Layer 6 of a small transformer language model trained on English Wikipedia (16 layers, counted from 0, width 128). Numbers have three digits each and are written without spaces.
In attention head 1, each number of a token's query is one row of weights dot the token's vector x. The head spreads its attention over the tokens so far by the softmax of query dot key.

Query weights of the head. A number n stands for (n - 500) times 0.00045.
q0: 663404292419473649578549218404716699249430320458424721489402489601167500831500411534712644651347506747410586395489206972842423283231512628073635228392636602532363295629604485666478244612539506725431624559543372555661479396357433505351111217450115270357554899665533543310660357452465681489185409490550257408236771446401408324857471577410242484763569038393473420427258267595580117293668
q1: 326430401421404593454564504325540456504534496468509429643593500408434561515400511413544489447559531302424468540576405526496300476469591459522523556430475688477477571528572555418565573556562608576438527449578573393460590643509531525495487460391592460506442506420553556675425475421442500493472545564545548370460617646566532442508438579538485492534409472533447455483426427535473412606420
q2: 583666706611596339446371517626509326621539549643660379400487716563760544233411588429443447438536266546374636553457608156368604656735542447765257647559396429385554561329504433587552566496487298505528433363229518409363580526814504652637892658602797733420564159491404384504455656521453578566621672451314669405772222461653414594244777294590688508396496664542568415529700661226508547559571
q3: 486392553387480372535636293194330448668380327445540545665490753733567361374459431397442439479444332415497489367513416182474503472473417601540404510549350412411493617245645335387757383472476316610618622331457507446562412695439271438354625603617479434673348608540476443480620562352363669585575454407455472444555413560547537455445550395688530406398611554500553566580551366545454351513589
q4: 361600479414480487663411500528591430693490693562470610266297418700605625375411285476452537391425646556362535686570566500544527528594482594460614347542503591647374506306701445493497480266551429743624541589556565744333371366537653627711460478634673330442251589478402570397448367510514475422432462471558525591400624573510431449661735389595477490580604351399362513449557404483558411429770
q5: 441529685579657347494591582564519485705473652515436574481500487392655410403311572644400621494511616552691526593344647432500383616543467477715451543548609319464513604551426626471396516472572637532650446594515441537349449460725631443493747615478500644551678421530342448543529548669651474450531663538399469539559316451577579529350425370679591485506482720430545578409716668347443588509509
q6: 490503467431538435343488469813612328393519539448437391490522320428407564649568603635490497594535558450673540634478500535539513573712541397686461487615569452278467574714225534394419529562532542377664620441378452478428585554595481629455566509393431685637701294534605475694444686710568425468521641590452322622649520525557590515383581440459500652549454491643525531485421687500430649552397
q7: 264448553520314470567500527649425423694656580555410438370560432538408659371545541380404422541522500444510240551590590426353527624470327497611462473665385570625395696417530558422443582141421517479500590431543613379489399758787701634467689497548643595536451357609500503610353621579522348330600447669579488757412531546483546713427461473541596523595650687515457619417537684503438672546445
q8: 650409513389516602458389520512520569332305550617488302592448762562437411403417426048525183442489390622147517508688364375683589452355608613347409556810429689358437292540387526694624467397710390407628517484460516428649632637540598422307629546801483457387468473591496556456580679433526595133283521550484440487360512790480484428416667455218472597382442348256346409232597369500609429430344
q9: 563407582503413660536460389615720542553558589425343449250407320468608578590487547294472541570355298568683565644534614634479444368509410491497524556626474527591474710631488531425497674656601456526464603646506509643530569587438670618510534452421603548509643324708528540509529527564477397623488435547490612750644558451425375456365351700282488584636509463644628537476494566320542717518532
q10: 416651632684511661562514486237511675493458430406575755522521504585598576562507449270310543606330438564578504377571336414327202454529519312271551625511426719388687456511593353643603267485299507455405748338575573521488427589274384465422618442518578357628454551407536830585526389349481422482513481429518586537697500560565482547575527666476370610549611372360468511544425493405313204656668
q11: 592528434556527509696456518362434474592553534428541615460462694475594545400537497533564581537467497453703668437453355455441536451620490433682610290333348487605407567503545608444583585485460361466223362553476515417400650610521452462322679580613432645483558486400500415630481572337296427645522494477427704397569494573377447677276500497582389331438402530610366512565548588439509444318464
q12: 361369517452520392550506558193638444643494597456575585541435619443438369447520563463394510527631596384321507530604328441540533455503476405435624354340507322526371365715618455558694410517593487600407386503474470402532673601408526386287307575433382538509228602440470532571473323353395565526391340485480506418195675677352449337488226559375580610452554455292356596599497542500535426608383
q13: 616282392416408576456587318332407534482413427398780378629500586587367383459645529475511308370339264629383618472511440560600648223362364569295450546599438519417610450403458391496636615435486457545828493403472654504684606602178539291385489419587453435613455653569425619465702503400538680561490467463670350231411300430528424503446448553492285327452544451485448445570429428615435372384694
q14: 405325585579336341613438462561593580512538323532574520500553458647522581463649636536346344649398403584644373470391532512573562445673596453438635497618543552491491500415568576687468560619485470462469515351709376518756615411634494486445446514460377459445488427625446485565280471538344388663370283540579426584425629497539430643516519734546573583540468521387494246557500500561264494509470
q15: 737520612478413541478513395493513534590621281463535463678442726324676419605371490263467585553557677453480473484567346503641403408510376557406451545453600278513550633563529485382615638351523487592555563668315480436696431703451575393395490500592543579516598470413702541749466431248431479490461540414299607308341550789575440585503644474468433556321488554479399370390526455536656506400642
q16: 583520531414601465540634532707628556684494503651519606500426368363503190344414688477579497530551553666480483578378619354451487530539552454461411458220524288475338573494623527313468427616444539653613480462481451455838491510354530563278425500626359570534675479668549413651652613484556696379446483432420506368456520414331577472547693320578474456294585494752570456364429434632472404465321
q17: 417580503546272482423457589718528387695491414639593470542454528388520506554503760646500459665323525448571399500481531569456637549566293383643406478610594452460416570723422661402611446423376642340678497479485266463578647516525771485520478649452613530464515441493415623454403621521757541465408432503551563510524484531409543532438483547326436671675656704517427463571481558696379671560535
q18: 608439509500542584310562503546377417438476625491346460338538421362353620623402558558549554594323609603620584542524674440469491596509366430696477666608497409448636497594461695478276597625524518403538509459432461289468474414685467486604679680533608454543593297384536462586453682721631337581544515573521417484506580350575532517492506413386509589612526665474605588602369536442500641488500
q19: 307756557458303485419497701456463486434676447447689532509695451519500512404332574559340415460511399478509563292527536351308679556482393426548606401535632523536399509518433585335440454500488672570273278482557475427474576521515466415694606451469606583617426460536433473482588491524335351638528500520534497516421781464515425417420603494477500593607456641569349657566685604679526366565500
q20: 406477460450649267356534544432370500503450711473403448618675644474467551485506513362445367436515455176415184646500450506667364398418372494497473538536428469441444509227336420421512587426497366473580396559425730308442415503424455454445494527619493506546435423258414631581503494355547658548556461527535692395606520699532379432483574430386500427368369453456451506482734482599604646628629
q21: 516491662401470393523491465540393424597328497434488563293667563564410515574433325479614452666456425562512398542550620509534518462402516425370511430386377706529540458660470479333503305461684347584659591308447491358539540476260470716298459568452479405520425394573598646447414486532430324494527445564609546413520506570491468631457629557578288435731546474625613561478509629545574503288606
q22: 425617479670503500465592590541477348666472683467520672559553598491669352603764526480488474758405560414418393486649579523551520659614497476508479610577359475633385505572611490559486347459419506604545661469514373373623519610509460605482537381399544572448714481745417550483408462422621444532403444575616401426527418542403497492451578380484506582612719598457600611441403482460426500426561
q23: 446543647559225509398606500543530568370571647301603423447550636739522380411439579515349500631489515372472509419541527393520497728610599453509590615364281455369519564474494416665468439421448440437494291678527376568361339414449473575772467577533725422457523523468512618491528356532414610705423525568460508618557396415491359483505576596549559626286535482429474506469524547667604403465500
q24: 317563572486572364418511741833442367557433621587361476571678271345568410462588547474485594482683369553722650688457784417337590434579535493586270536593366391395597722359256552354546664588478322583515426370567489543453583500529620472414608600452419650465496371612774341681448500570546466453530567503577427522590278246450620595367553316672521500418472635577472518360633480449354669674339
q25: 639449785561685560625460346247434731480254647520585433504650587496470591582496208471533430400645367611166526496382439463550291334467837596369674135253538549552722419568557489633707450496517657629513483596630753655278480590348459377407426316546403340291428697279360464374611322568207519413409474314404462641468403359516544527696461792352480394440350330328324548414434405562536387663479
q26: 549524535630517452487607298490397519372471395334546522490683587432410450544574288540651477672472356569469545537611477632491665357285394512319369507500469597384500392451500566538670359453513433528364626620500507658314369602388447372658401427625483307433729600393600555497693379397465522513586661384618278590309384520334416348515454636352432646466325274739655552409437494503516464548655
q27: 486608684490477734487373659503503487435477507564363538215363316564600576456500590399453513429497470614520476517549474688400405424639433368451494507531439769452640377584576527672507520449302420379344636571591453513164443556500687503243612636429493571535597429447493370669325615683644264527558497512564609730671415484540387624402556599608526779527621477461561461466470561503497739436507
q28: 324520404614594618600600492585378363533519500489593593503546573469344472518511559528430561475357455526523713372454407572398561647544562412577458505517332533557554454500585525437516492412587469243328611514642478596509367547357458398542618495629620556590438495583334421492451545392580349467480354552534594618428699519525419404303579433383557455497330505595699519539671536405575576511464
q29: 447481333436528488660423371372478429540463459494694440461420437656575447345544345396487319529437626539471584669574343562767593449463556619336603577448551537451713442430543446695509595560620654588493538643626494574601506571391484597544457405608423579527321559584519555595477545306410371579422381388576425442419644702463589477688599653503622470594596263363345552305522330456500531386478
q30: 535719402538506590335497527420590683577299552448456296363734582592581533566580412503488217531444379578531516506574574449446387406632497383485602592457568278567600598491467535591376342469497512735399608523660545375390523434491600561594479494521543593367579427535383621402625434459430593437572562492262392488402454565350518542397560428572506638431390408484371401367677483348564459390415
q31: 466421614519519333382742538546468311510421513669377543533667432467577452418373406542448449412488497377293414596437462608509513365401435631513395440457305354559473506347382350320538332399711497500651385731399461332545555487487316509299475491542418571540600488534404387708663663354664677436500493536474585493347424660618491575471588490754434426547485459648506491346376382701383522509432
q32: 475496508422428225330476398664432185555563496654516557475366504353612600393415605618613392610518383371623434520551504269346548727636462507730327662434368353302479790398417681258492678476403331358542492492374512266604423524699597481526619770366656566738628256560612331622430746434628346568688521477614636467550352433488555624237513408474547454541488804633368543564532772621362606481492
q33: 576423716439407539470344528455500411423693640497411506328457702570689425625478532544418356243517538516394643694743383428403627577531397387574347438610638480503390520460491430702531535519449450467487446369617509562460380423547494603547637681471696515344649477436441457586471665391424491333604513500386534578665398555301445421455503684582582461419521466540640394541721408459389650431601
q34: 542393397519503418412392630387463481597522336438392686631483554526465719462334685580506492529581554494595611511611514458442469580360338537360524436549674198404506406544447340626564480357466494521580373552392432447603551450500407503482478433563350527619475479606644705517299505385434574336554611558677583480567468517376486584578464475436541419608335481603511453585651479500440472503406
q35: 529322544418551454599571677666371358473524463474568271441654557537541419549521636360615482463586554353503540650467476333551384398569369572476610467581485389395543511682542478459621579378585401716503497477438539360497658556407633480529560497646352639454348542529680400456460514503382579400646519576588406416422251497647594514562519563405523374239497695387439523384449475442670359564473
q36: 452218420326500512428371503522537390600386463415615737411515488366567427547662299472599604450398648497628624509530382424489661422396516429394578373386295483458566429351400409436581441618661491609362262533584494539507512558552568518635555369649384361641473489398405455386544506533416672500359509416562531354277522446534658552577484579404521462383468313382500360465403354469509327535500
q37: 512588657478594597524519505517478540440407401580522657549593528241341356627599469469371469438582455486369561556558533727458459571392547565412526267342463554568546448451550457549495438537545338529555563562484500602560399453423584436428500410652526476457297526673575380473494393535485464419385333469528515621551657397525802427657435478415484370465479412536311432421494528508420508653511
q38: 655354368473354439725503706614643586393483564389682607431452542657500528540603461394500500404303363623500514493383466556579507430389675429299510321619669538391529416415503491373503444464465686649562418384493391389421420362340317463383299430599400382403357667481612548363663252276352615486432489500436404482383450268354565441713419413477224330695607362433592632549444343479396439530659
q39: 608458462440544412602489554585597432407484427691331442534473542568563575384627629643620467480490564365568460414568549412490695462668170510538609601629452482425497492327519660486456366562450500480520466489367545434428410525616659489482434347410426452606535503470461562557557444669435459700413529351576536523365622530403635539577415329545489611331574552393484513542431559536540384551394
q40: 450380623379525408458566453563635444494698686605492500573486475592436567479531449642591419580407523573635616753602423486447695556377416352308460594335618533451575570432416543579442373509565475553650423448472542322403409431444463527367475513608514511678511653530553651486364527522503398511353445571420503611551549552383333379593535548424352339497532511617470336442545472616414432554568
q41: 692482606445405333463512611485452568576497439483462608451632512430447619574627455524563378479451413512503583530477676601578364612479617544459564485460534368581531506407311446345485458339611255432637284309427440559622517450444392463439423237512451373434647642570723573643460349711494578479314604534560505565457476480364573547505406741519668608506600447609442540464438541476471616426437
q42: 524443614700514638659492412586562553530445566446778570593464444443555413556412557497353478443417438474483622531544517506405508418464458669283458426373324536568613417522408535419360421454525643380421566470420438506509575434489424457391436606338391354562582623368424442481454323495411500447472471500619626567457331538545289542503698508354421324468551439674451549516617477458538437317503
q43: 429619621518587375361379391518386304485513437438477495508401648563503469527513500557638466414452469559632481539495513603430728531523429502600582548473635522457561435560564421546424471448497332489416619606538500474575339429590534632556492630649407455537490585704387627358521579515601543585493630583369439468372471477567518348542326464422362603607587551564445442505444552505547533369547
q44: 397512452382432445549531458541466389599797383635576415506441405515509517361503529361566489291542676435482447657506523531505551547460597566565527489479453376514459380511551536551615361599454586530332389372503509412497495650546348425565617524639594553618522366436426433565352701517546452618634574667485668562530658497654413572446274474369377544500588576681578589500494324532412492660509
q45: 379534324686503520503435485411437583521491322685539431447438600583719608500384755448606461546475479397500438470396349467480667478386494620458610432348556451383332276321640641525506391607448443535522472518450394282273460589509400500500422431421691410650547472645425456465422546523382399316442326336622514481425438594458435565473303497585385451556564494529585599596653464588598603497424
q46: 444432442549508569342544531543545437670573484490388480448435468424478407394414339610621439581461655453484434463599445466363576634669348374561527558347497578531552577495537476453565516505814564248561663459471543440397525542621516444509737472417541580444536388472617552516341630420610567468385500490468490673520500622590560488510578397523430457354505573540515526460532524433638588436417
q47: 519631430417573462537637500344290494446563481494554462506503586578484354413509340463435509688393371538419626558569368452489412497482484506252411356660487490479447520494530409557479552711574396570436450524317411446628421563518353465395346448562541370363429566432506524566368482553374486491382381529546439367465547446506592249511571418599363311235550539552346456755545438838538381424632
q48: 522440367389558400435484607400484621581487619604432634437557492459420458510557561457524601532424497533440464415508458434562684495287539534377488523582492483428237552583539521602614310449345673293492419528383492600369541437400527597611371490513554541426428473491487469583516421582570552524378574420680434481573671402627464542383489534233513444415505477321551521540524473337408451457535
q49: 566419517441432421459420511419437482470529450647581427438597619494651418357620544403536516636528401563623645464535519429526533533386387355416569516373427417529667416372619549392653359511589541329609424639409517538521670519693321405426582534456438585545410500529423581473636621649480436569621517513431548511531396618500385495387537607646641571418508497702402410613473415641600577516625
q50: 561506430410567485411249410512424517608620506389500468459497451572364546599686408664377543553618380399375522479554551488463527361621494497606523398462494487512673381476349440652611497702549417494621500476581564718572418587639558641536445543324412450389613357347280557305595433399345480518413478517339606576459572297400461460533523439401387477405623347425473337560770576463620307518488
q51: 642665592572327706405443443325582546389482581447503488440479528422601667526416454441460427327438712364350538637689305442511603581473597568524571458459387480645503460479524503522581445574549491541695696491626512624470386404412384497457449393519569400392559494428482363365450442405558640283365663451376478364608435566573560454470715570761393701349444491526482411632697419429462432562577
q52: 500515510350495582514395409446528707614461589421549478560448485480419515524342470520510648477493553549664588485552377580441493454602487549555467426552557391544451675578599572487409588383508505578484531571315371463427418510438296573281537474642387485558515432476485530370523558451513660636339575474447452601464526502475483584498405447451461555583546500624537649488595422581664622560396
q53: 593609566586575573780528420426569515469537545446488620419581573539592569524490373459421531468581459402609650601577531381488562448497677474406518441708633469448679480497275489539599601602621427307480423420664247509361443547625415676693509667720432479379601527389531343444516518469400479424344659462427589523443494303578617603359513679476690587591400376274650540544462566538446656606331
q54: 497441354521535429490543591573656376433535531542422578449495558511551481492689561453638426470513550648651418465583516581446457453549410378570654460638494725436429467441524515457331698542616601463546788455468401459273440489416489679565576645470399434479540346678484462519424492466407618497523384451555533525516584457473537503360592568503569526384380610526529537593448515732419508734486
q55: 525470351494521517601643526601437427435588555523535565482380344561509441749570380416644563388486497432561636396380336618615503323411316533299651368371506400390451619456476460333453413352524464571615533514538590550375509644470377489272343477569448437414434712376497512462562451396367740488486568466600530414352485552636485533457553574548448329586374406449298604413530464551397439466642
q56: 618462356492554555546438601644618356384573553473500248467401584538393431486555581654497474558466653366559441408432664565524491613714540503520495548665621633519358500648611474637365471363520457488482439545362537503515226531483356522321540451384597464467469465715586480508565558461616500422460361530337610369541603587483508642490473509432402456672673638611656433557503592408387517533430
q57: 439326587491618320485277604645600430709566585512677289513528513598440478494487743390432378523607500590520490606513705340385468394656439461363364484394487469618434813497347431557573484369519468373709470503355345262625518405557655509528608509471454484601313362606580579632434537494534611426497454455572553520687405462490403383563368628584625549404503661428587447624490450341395516611468
q58: 517470446487316440442541446467555565417465361285535500507462526540284435655566484434553503427587294459357554445487494629433513408358486693368509349513503218459624346544506682642548556526480412354347600513468549516591435471403435384539358330441483412643424805618406510458510547443407607556551265411411414460509507331724630561608301659341376391537413420695535393356400479484666325425714
q59: 543458466514433659597520520464453408398422257483546570390462556488518570514366473461547518390424530586479378456477541629610363522515553555267368384506194284560363549463532503619581515644494432387540434500405485351697455517436730341354555548455346398545514489582535555390649432546409514450457442411625535439421684529570500376386525670267420503573520604544406434276670532539410638599402
q60: 544421302465816633451616453359677637614412569555497721603544558530477407586529406422341548607482565480372670436468547720657541500494544521360708361526536479422328339559475358610424461386708516470503464403431536605587426462382448472514226512373457295395344464576548481364540466441463665381355623470497382374432562547561353494604368558587215466467448418638484475506490403506497293429545
q61: 464346231549503600488423389487544646463321727521475575637420411522379419542589443538519604427549623533529549563447426434594291500506517538466426386419413595345578363356428494676519516567462484471638413546617462643520557615278484518615363366704445382325564518651579518512565473479240441390223591470541465516560503515409549529384672531173592548510569395429338439254438462418512552563700
q62: 514547343348495439631433567394634572382553392537454490585567588592350533604514541398374429340440653520525367369765538495480589587411509384540671519340450521550452503460595507463398442472459440421317447487449516414383516495478598550415400466392542492521672480500467468631261610487324686470392385321497530325477645652511394390461445516482508518446430468374532545533581528475463527408420
q63: 371457482534411483335602603617510382640456490579569495678463450464580617531576643598535383568502342404403577567412559299378448516552508412564444422557385624500688639512520500508554402528397500451437436544490450382417533416532452526505557564381605502416505479393567458529348471379384631540472513641351564624502431580542393575513568500508690474552469576492556510437532612490586483548621

Each question shows a short text with each token's key, already scaled and adjusted for position as the last token sees it. A number n stands for (n - 500) times 0.0018.

Then comes the last token's vector x. A number n stands for (n - 500) times 0.015.

0 "Denver ": 450493441556538484514434516556480535406511495503561528555446492529542562383228504600368391497550404329575536457608587566424491578468542530564624599518519544511523348538409348557583465539589515
1 "Sp": 737152452367607500564436408631432614376414482396590544627424459532499548283307615645240603501542272249523460500569689568481548642561384567491567597501599491539506423586443337684597679603588393
2 "urs ": 780487336281492614614540369713422467392352411407513587632432456482497491356201599569371547493619330309552461520715626562403607516580396482434547641528532511502434362644489391635610721631565411
3 "and ": 662629524328449683636577433636482486408334404348614528689432558584555470331140582631339481498492382298530534588631611577397592538480419376365539560522577544498527299677499438545549713571573371
4 "Seattle ": 424768725315390664604692321437424453535353501402531667690483406538554451364122582660332556472545298292532447503599692471448645571518391450496543535447607542473535385648425440641580815699462397
5 "Tot": 097620590618330623508610327454383549412350573410493588624367432434476493345263646655220527436495281184531516513584662494464701596510413538449584617486621489448463405584434339640576645620549403
6 "ems ": 305311715694356415376623338394489499554373503409462608658447444448520482457229554602321519468631265252525470488617631424433633566541390445473537635550538492465429452611514376574533699670510337
x: 586509453522467422508393623855684432494371495441526438403510466451648565391360504521541553629647602442664610466460433555272472330480427355477455414502514362486556576571452546601356598604551519394336416578348559448539610374526574509385561556493558403546520298477402463554321565559534587402597628573446614473366545426509483615442461406443413428546610576458448328734555463522600587571504
To which token does the last token give the most attention? 4 "Seattle "

0 "\n\n": 451507469548523478497439534527496526400522500508577506530440522546566564378260493599351356497522410335585567452610582602423481586479547539569628597521497552503512347544429358572575428502589530
1 "== ": 547316407457545505603419453541517520384416535497627610582381522520655448349322536579276428426482438347505532456611664472448480628439427548437559517483524613477460333570413391597525570543567457
2 "Episod": 798433462287484563605521436592545504320464472399563572614359402506540449292228635596334438448526362221455562482650599564499580513499481658444598527484494628551470330626503355667529601502571387
3 "es ": 698746502227421559688643431617537441384401465408541634607410465501539486363226726674392427421566394214465461552743658567492538468555474559365501589474460607527449356697528389658531621612549321
4 "==": 444716606457501576645583428515464498398415459451550551567404475516557545384216523682347373446527393288485576477674675604446425601455516529456591586417468712537480278643441330562543532583577474
5 "\n\n": 325582642506448529556654470502545457463392562441563543523472530578564522323306595645357354467519413370561527594675602546485456568497496466499574483443540616468510378610491412615559522527496433
6 "| ": 301412601652395491494638474428541399401321549499538625583523524476679446332249514605331424469507461316555526542696637512541470619486416537328567457462435657478459349603444491567511594575485449
x: 510441286517499436399545480615443267444575239597538500330570594430390455581394397530597632594551405536490380366424506603400610520507523548482538644485409479629517631555534516392633365454446464443483676492304595407416558437599378572485567590521640458660515453526570445605590546692506502546432485549441617456458461652829630412425445430540548536448504516556654477495510505451563527356443
To which token does the last token give the most attention? 4 "=="

0 "by ": 464506460564532498498428538525491521411525481501574495554422515524558561393245482609351378490518397330580544463605576599418504556475559537540620593529505526519532344551429359551581434518604510
1 "T": 692199458427672553578420433582464590479442529392589565608368407486477513336290647714210525502504275254522466466603618493466584602490389491451550576506631571528483467573428328673556676646570490
2 "K ": 787477392300620659632539351589360523417347411488548589620386359475529533329186577703280555537616273306517426474691639485489636553503362528413630578490517577500463482567474387609611683691508441
3 "from ": 659709544265469650621538430508420451427391473350587553675363474428534482326182527747269484466459254319559453481592669556438594472511472532406532531584479525460568349614514381619582671687529369
4 "L": 320858575481387647583600347500427540495431547357551613657443380465489550328283649715255582505490260276528443499579620438458574582509396552454514582505625551515418418573369336683513684680550428
5 "ing ": 214584775530327550530702320462487467556351532435534633622450403440513533383165608697291634477546298241651415500636655446432576471450366570459598542501529590512454478596454411632549706718498372
6 "T": 234195484603309509509605386408414498519426608406510584600447402464411502369286633696251497481499275238590432490576638490458570549516382452472554552490627549513490425599454328656556669693568460
x: 493402533519551528592588784679444376537403603562483601358519627420570547491441548527479355511491394050648471574452524120497429671686472413716441537441524429484462484422444544510560477529484473422413501414438523534498541486526460486564656582316534576504396500443469468476428609549577517616577517685462556467415468495658400505486513432449609566554577834377480585539472547559516490420458
Which token does the last token look at most, and with what share of its attention? 5 "ing ", with about 90%

0 ". ": 458511469553526479509445535525495523410526488512565516550430523532551560393260478601356372483535413330585562451604581573422484572482550544552625608518497536509517353545431357566580425519599519
1 "Mad": 726165419405605547627459382583482564379452515481535575668335379474506510315285608656284603445517334259537473443660715542549574543454396527367610536454624561491492346551407374569625675571552435
2 "man ": 786476350295534581681534388607430452444342425446510652689400469444500495319188475601337587465640267267601484529683715457492641513450377509460601489541555557549417461633493426590600729608558453
3 "Entertainment ": 683756565217510611662581340581415411425361438419517656597436473483548475399203544598329517473610309247510505487678717613419638552522380467482600520478539508494470380667556398658627753628556442
4 "simul": 409818682457376579606607413582493528407372545413449579570435423541485479375208598560273514481469350295437557534609696681424625549518407481425601515504611535493502412739486422652542652552545370
5 "cast": 082558640566349445580598387572440498432379480458506581625360416535558444335222574592363544381451326197462505498638688634370582607480419454357590603501561486498479421709478380654602699532560325
6 "ed ": 345333740668392380402645394543555428460365506407499669662456365602550525389214524573402441436506430225498530597764694589406511541476515411336588533546490541570440400728413369554537656641473309
x: 386825507444520399434528516789500320436407499642459456684471540374456480503505611476686377562508452569446441519542551570406522503347567434556383457392591392531406392597448485581515592528418439418558489571328483343533536351580490642322527757400454672467685296394579356484506446424661439443396508517466378537443540415414534592501448415531471537470471594491572385470670599609439520523357
To which token does the last token give the most attention? 3 "Entertainment "

0 "==": 454507480535518475501435526533511530401531504516565517543427508530561560398267492590354371486533424345570562441597581583422472585465545544562615593515502566505514333545414362556570426525597531
1 "List ": 593229274424605583627525489604459458285433574492570652554396389593544488316226719591367425454595425261519560580747684603526573547408475539419582566469459634506446401619437428617533626616459432
2 "of ": 710461408334598601613535461502523469336378519487600531667375412584492455338254668625371380533582519280417545508684709545464599499500407510401594576529534671560495373630502418616562678589489434
3 "champions": 710783500323431596652583505615562482354414490451544564652413437590506433288234702670389446419485337261495456481698666567457592583488478587412574579497548552482436364661496402690567623568562442
4 "==": 448695601437494580616576428525460471376395458494508566579399459521539520410209518664379385487543365329465579469644636593424470593444501525433588596430457704521488279630406358549533564603562454
5 "\n\n": 331584651514434554530636470467514460453375564443568535516491505568565518357283574648330331501528359381573546587659611543461480607501454454487593504439518609456533382594476410630555512557471465
6 "| ": 307410591663397515483619467399521414414319532503524581578526507479646443314243528613356391490532441331576515539697633477530488620505402539338570447480445642494468335568461471600514588575459459
x: 513473284493479419433506485678416314439535274622523492301585557424404459599341379592538623604580465486488390422420478569408595506524554505471551637435387499635463591519549581387635399451421502395498708456322596411425567479632377583515538556513611446667518490464556451580605494679535549565484439577537583452447477602840616411450438425513601565461522522576606493499603485401581549345456
To which token does the last token give the most attention? 4 "=="

0 "to ": 461511469562534497504432538534494528409536481501572502554424514522558564384243499608356384483527409324573552460599574589432486559461555543544620592533502523520531338548434359550573437531600510
1 "bl": 686181394402641594617482433606585557431414514420510533593443364545476490338264596714291650389477291313504475465605633499487508569417357533441491564467636526521525429668423422681555643655518357
2 "end ": 805450312266510707689619510570421440388367467388632637631385394582569484332219601693267544432495327219505441569670690507387544523514443536389520558488505548513519477718400437651513667678445293
3 "in ": 655677489265431678589591437534468438399381466377615578564377494495528460389219614750327407478505287291506474584594600538385519576492493497331524557507492576503555408649438450616591645696507385
4 "human ": 445754682288420652529687406460453493437348481330628600715481441511577476366234610695297456525579230255443419524639651492502622558579395577442504470449614571548579363610431499602538638682523355
5 "society ": 261570837410335563489751385447484407508350512370575646710487451516587422374173678702377533489553276260525388493721651501439593557569375531446490501484565605573552370693465431581529708686505396
6 "while ": 333379678561404410505708504469558458502396541390565646682431498615622413360237503761417508414394324342542502533579634529466525543556514502349534543537546587592529418634433469550600692627471375
x: 605511619284367463449637614613491514464569408529465503650308387402458305412443784532576443565450609487456408479559450432509433492460477638662580557413526471506564570497513305378321407496495395483573453527399444366449537287653472510523476586354510596366503468603555403555517566368465520462527496561510448358475500532558396364599465462373496524363629595542618554591620600698659574496535
To which token does the last token give the most attention? 0 "to "

0 "series ": 464513448589536501544436550535486491386532483512584543576416507541562538390246539574347375497542433322558542452638575585413505575478547526512595608522491554538507341561432373552587437507591498
1 "is ": 535386359497554561620438474521457476381438423427621577604351550547548435375253582623414498446459395338490519528710594520421487606480529485384541605561472661637538451646490391506534618548534476
2 "\"": 708477400330530639615516494499447404390354490457600519672458404505517377402214634707289490496487391403523548495601686541478585544558454529425496562522588695524527381684475454563573634585515413
3 "Un": 713768592399477654607580431453513573449406582474578606618436384422466460417269634733253542427457305233556534490614677515448577518517423589421548530471623650581522408660453444610563613603525395
4 "rav": 389828570485409596543597389517457581439524515443476532643513416493433470297321537711289544382500284247521437471541590502509507518488381540449598569499603478434516484611468413651551628593547358
5 "el": 123554628484358519502651381425435541500434535509517562578499364526480450352303562701316557498510245226533451534544596529454462548543369544430525630508601618466484464593478429612506667653462386
6 "\" ": 336377707670375448368657417424551411471307387401518624677493474577542446360222489615360483442536322267525490506663694487446551631468456477334491530512457546499391400647476486613560683594526429
x: 544546471370395456452524638842521325307494558588293385395537434574380500608441403637722513616513403599421442395515470456374650481479451504617517591539614438445652540486322606559487758566504511479531431621471493589415467370610563629506472564405342571574531415480490344529350692535505435626537542638392474539402490588620355506450517583488511545584650672527551436575553450545540628469392
Which token does the last token look at most, and with what share of its attention? 2 "\"", with about 40%

0 "These ": 472532478574525487512444540531506511406539489503588526574428509535567554393244500571358379481541435330558560444618568573420479569481544536525627606534506536532527324533434372538553440526594513
1 "ships ": 615269197565538628699503550643449396359449369372642637691447497603555435412162695614434476403601335279528486547723644559431530518537487537364508564512471527549495374689529419659620729654558346
2 "were ": 623464390385485574654481453516469465361410442384633567661429619590560486367277644577431465466411440349573529543667618556402485557489589461399537515555513643623488437636500364532531649621564431
3 "h": 686772577449461651603562443547488546450420545351533564549482404492449421359295635689298488408446325291539448547600650515445508560470455519453583544469568572503453453677424441683561649643667426
4 "ence": 415832578411385624605647492562517542419418575436531575587422425490490377327310656686313512383417349188551445561583570464415462529500417525376548643513535556558438432646430412645495608641583438
5 "for": 187580523492367566552635386524463569472406622494531542592423439542495418338243689653342551432410381200548468585701563535387458615463393486434561516500540616510509417641481428569547617569544416
6 "th ": 324334697655376368369642446472508420485312486436518590620477455583537350413274608668401469510510320205474509541645626458453548532493488543386505576538497604588507447665465482622569644619485358
x: 524583475372409477414567624760542406345499647567551460536458361571465438464453640539542367469555469584421464598566468558441544478438342413588593525538665433500558350652494452354331665494447460354502407624462478407503564214557557592579556463381426607604689254571523540577528584462661392676591478778683410532364464471526528604483395462378555461546550585460545557561468464534528553518436
Which token does the last token look at most, and with what share of its attention? 1 "ships ", with about 30%

0 "the ": 467522473551522479495440533523499523410529495501570500564435518529543550391247499592352359497527416346563552446604577589421485561471552525551616591539511544513531332539422364553566432527595518
1 "fourth ": 581306337451624510703467466527480469272391536468544625678403532657504477391190695595344473562577398319531534519707779504444659618500462518424524483555497523442495396625399473624574643658490381
2 "volume ": 802468320347592631700600495597412396347426535410564659578378454553476408385255703679306455570575300290498484524627641522479609578515403466401447618484456566541478447662468431613621617622555309
3 "being ": 638677503324475615638589451534448455408414498408596614591367564557519463374219665642419486504417372319539513544680618564403522523451496421367538578534515609603521457668508421513621623628534323
4 "released ": 391751688311384611532691400550478399387410507390534647634435464506517485313287615733316475534460381313564493470668589521337593566494482493366446517474458574524427396678464343647558677646512328
5 "on ": 239559750474301525517690388484517415405350614395593624650425488504560503322171590721321426505474315306564497593651573538395552552509412442369504597482452600485507371671376378617530712677483384
6 "December ": 222281625698320544395712435428535389443344568378489593637419530468465446364228635795292489583562252285499500492625626523461498630477402451431477542397431567436475487603485428598463676657520385
x: 662453431526491517583469551534524253535534547426601528466487553377554459575452489509545617545580565515439401416500642359485495544614546613516475546530442469546611639422357404467580546609565488505360480492554531367377581457531517539381782582514602438684469302502378477649332523507657532602530590835458553584439571479586338500310458382609526362460700670569459453621678496678524353464528
To which token does the last token give the most attention? 5 "on "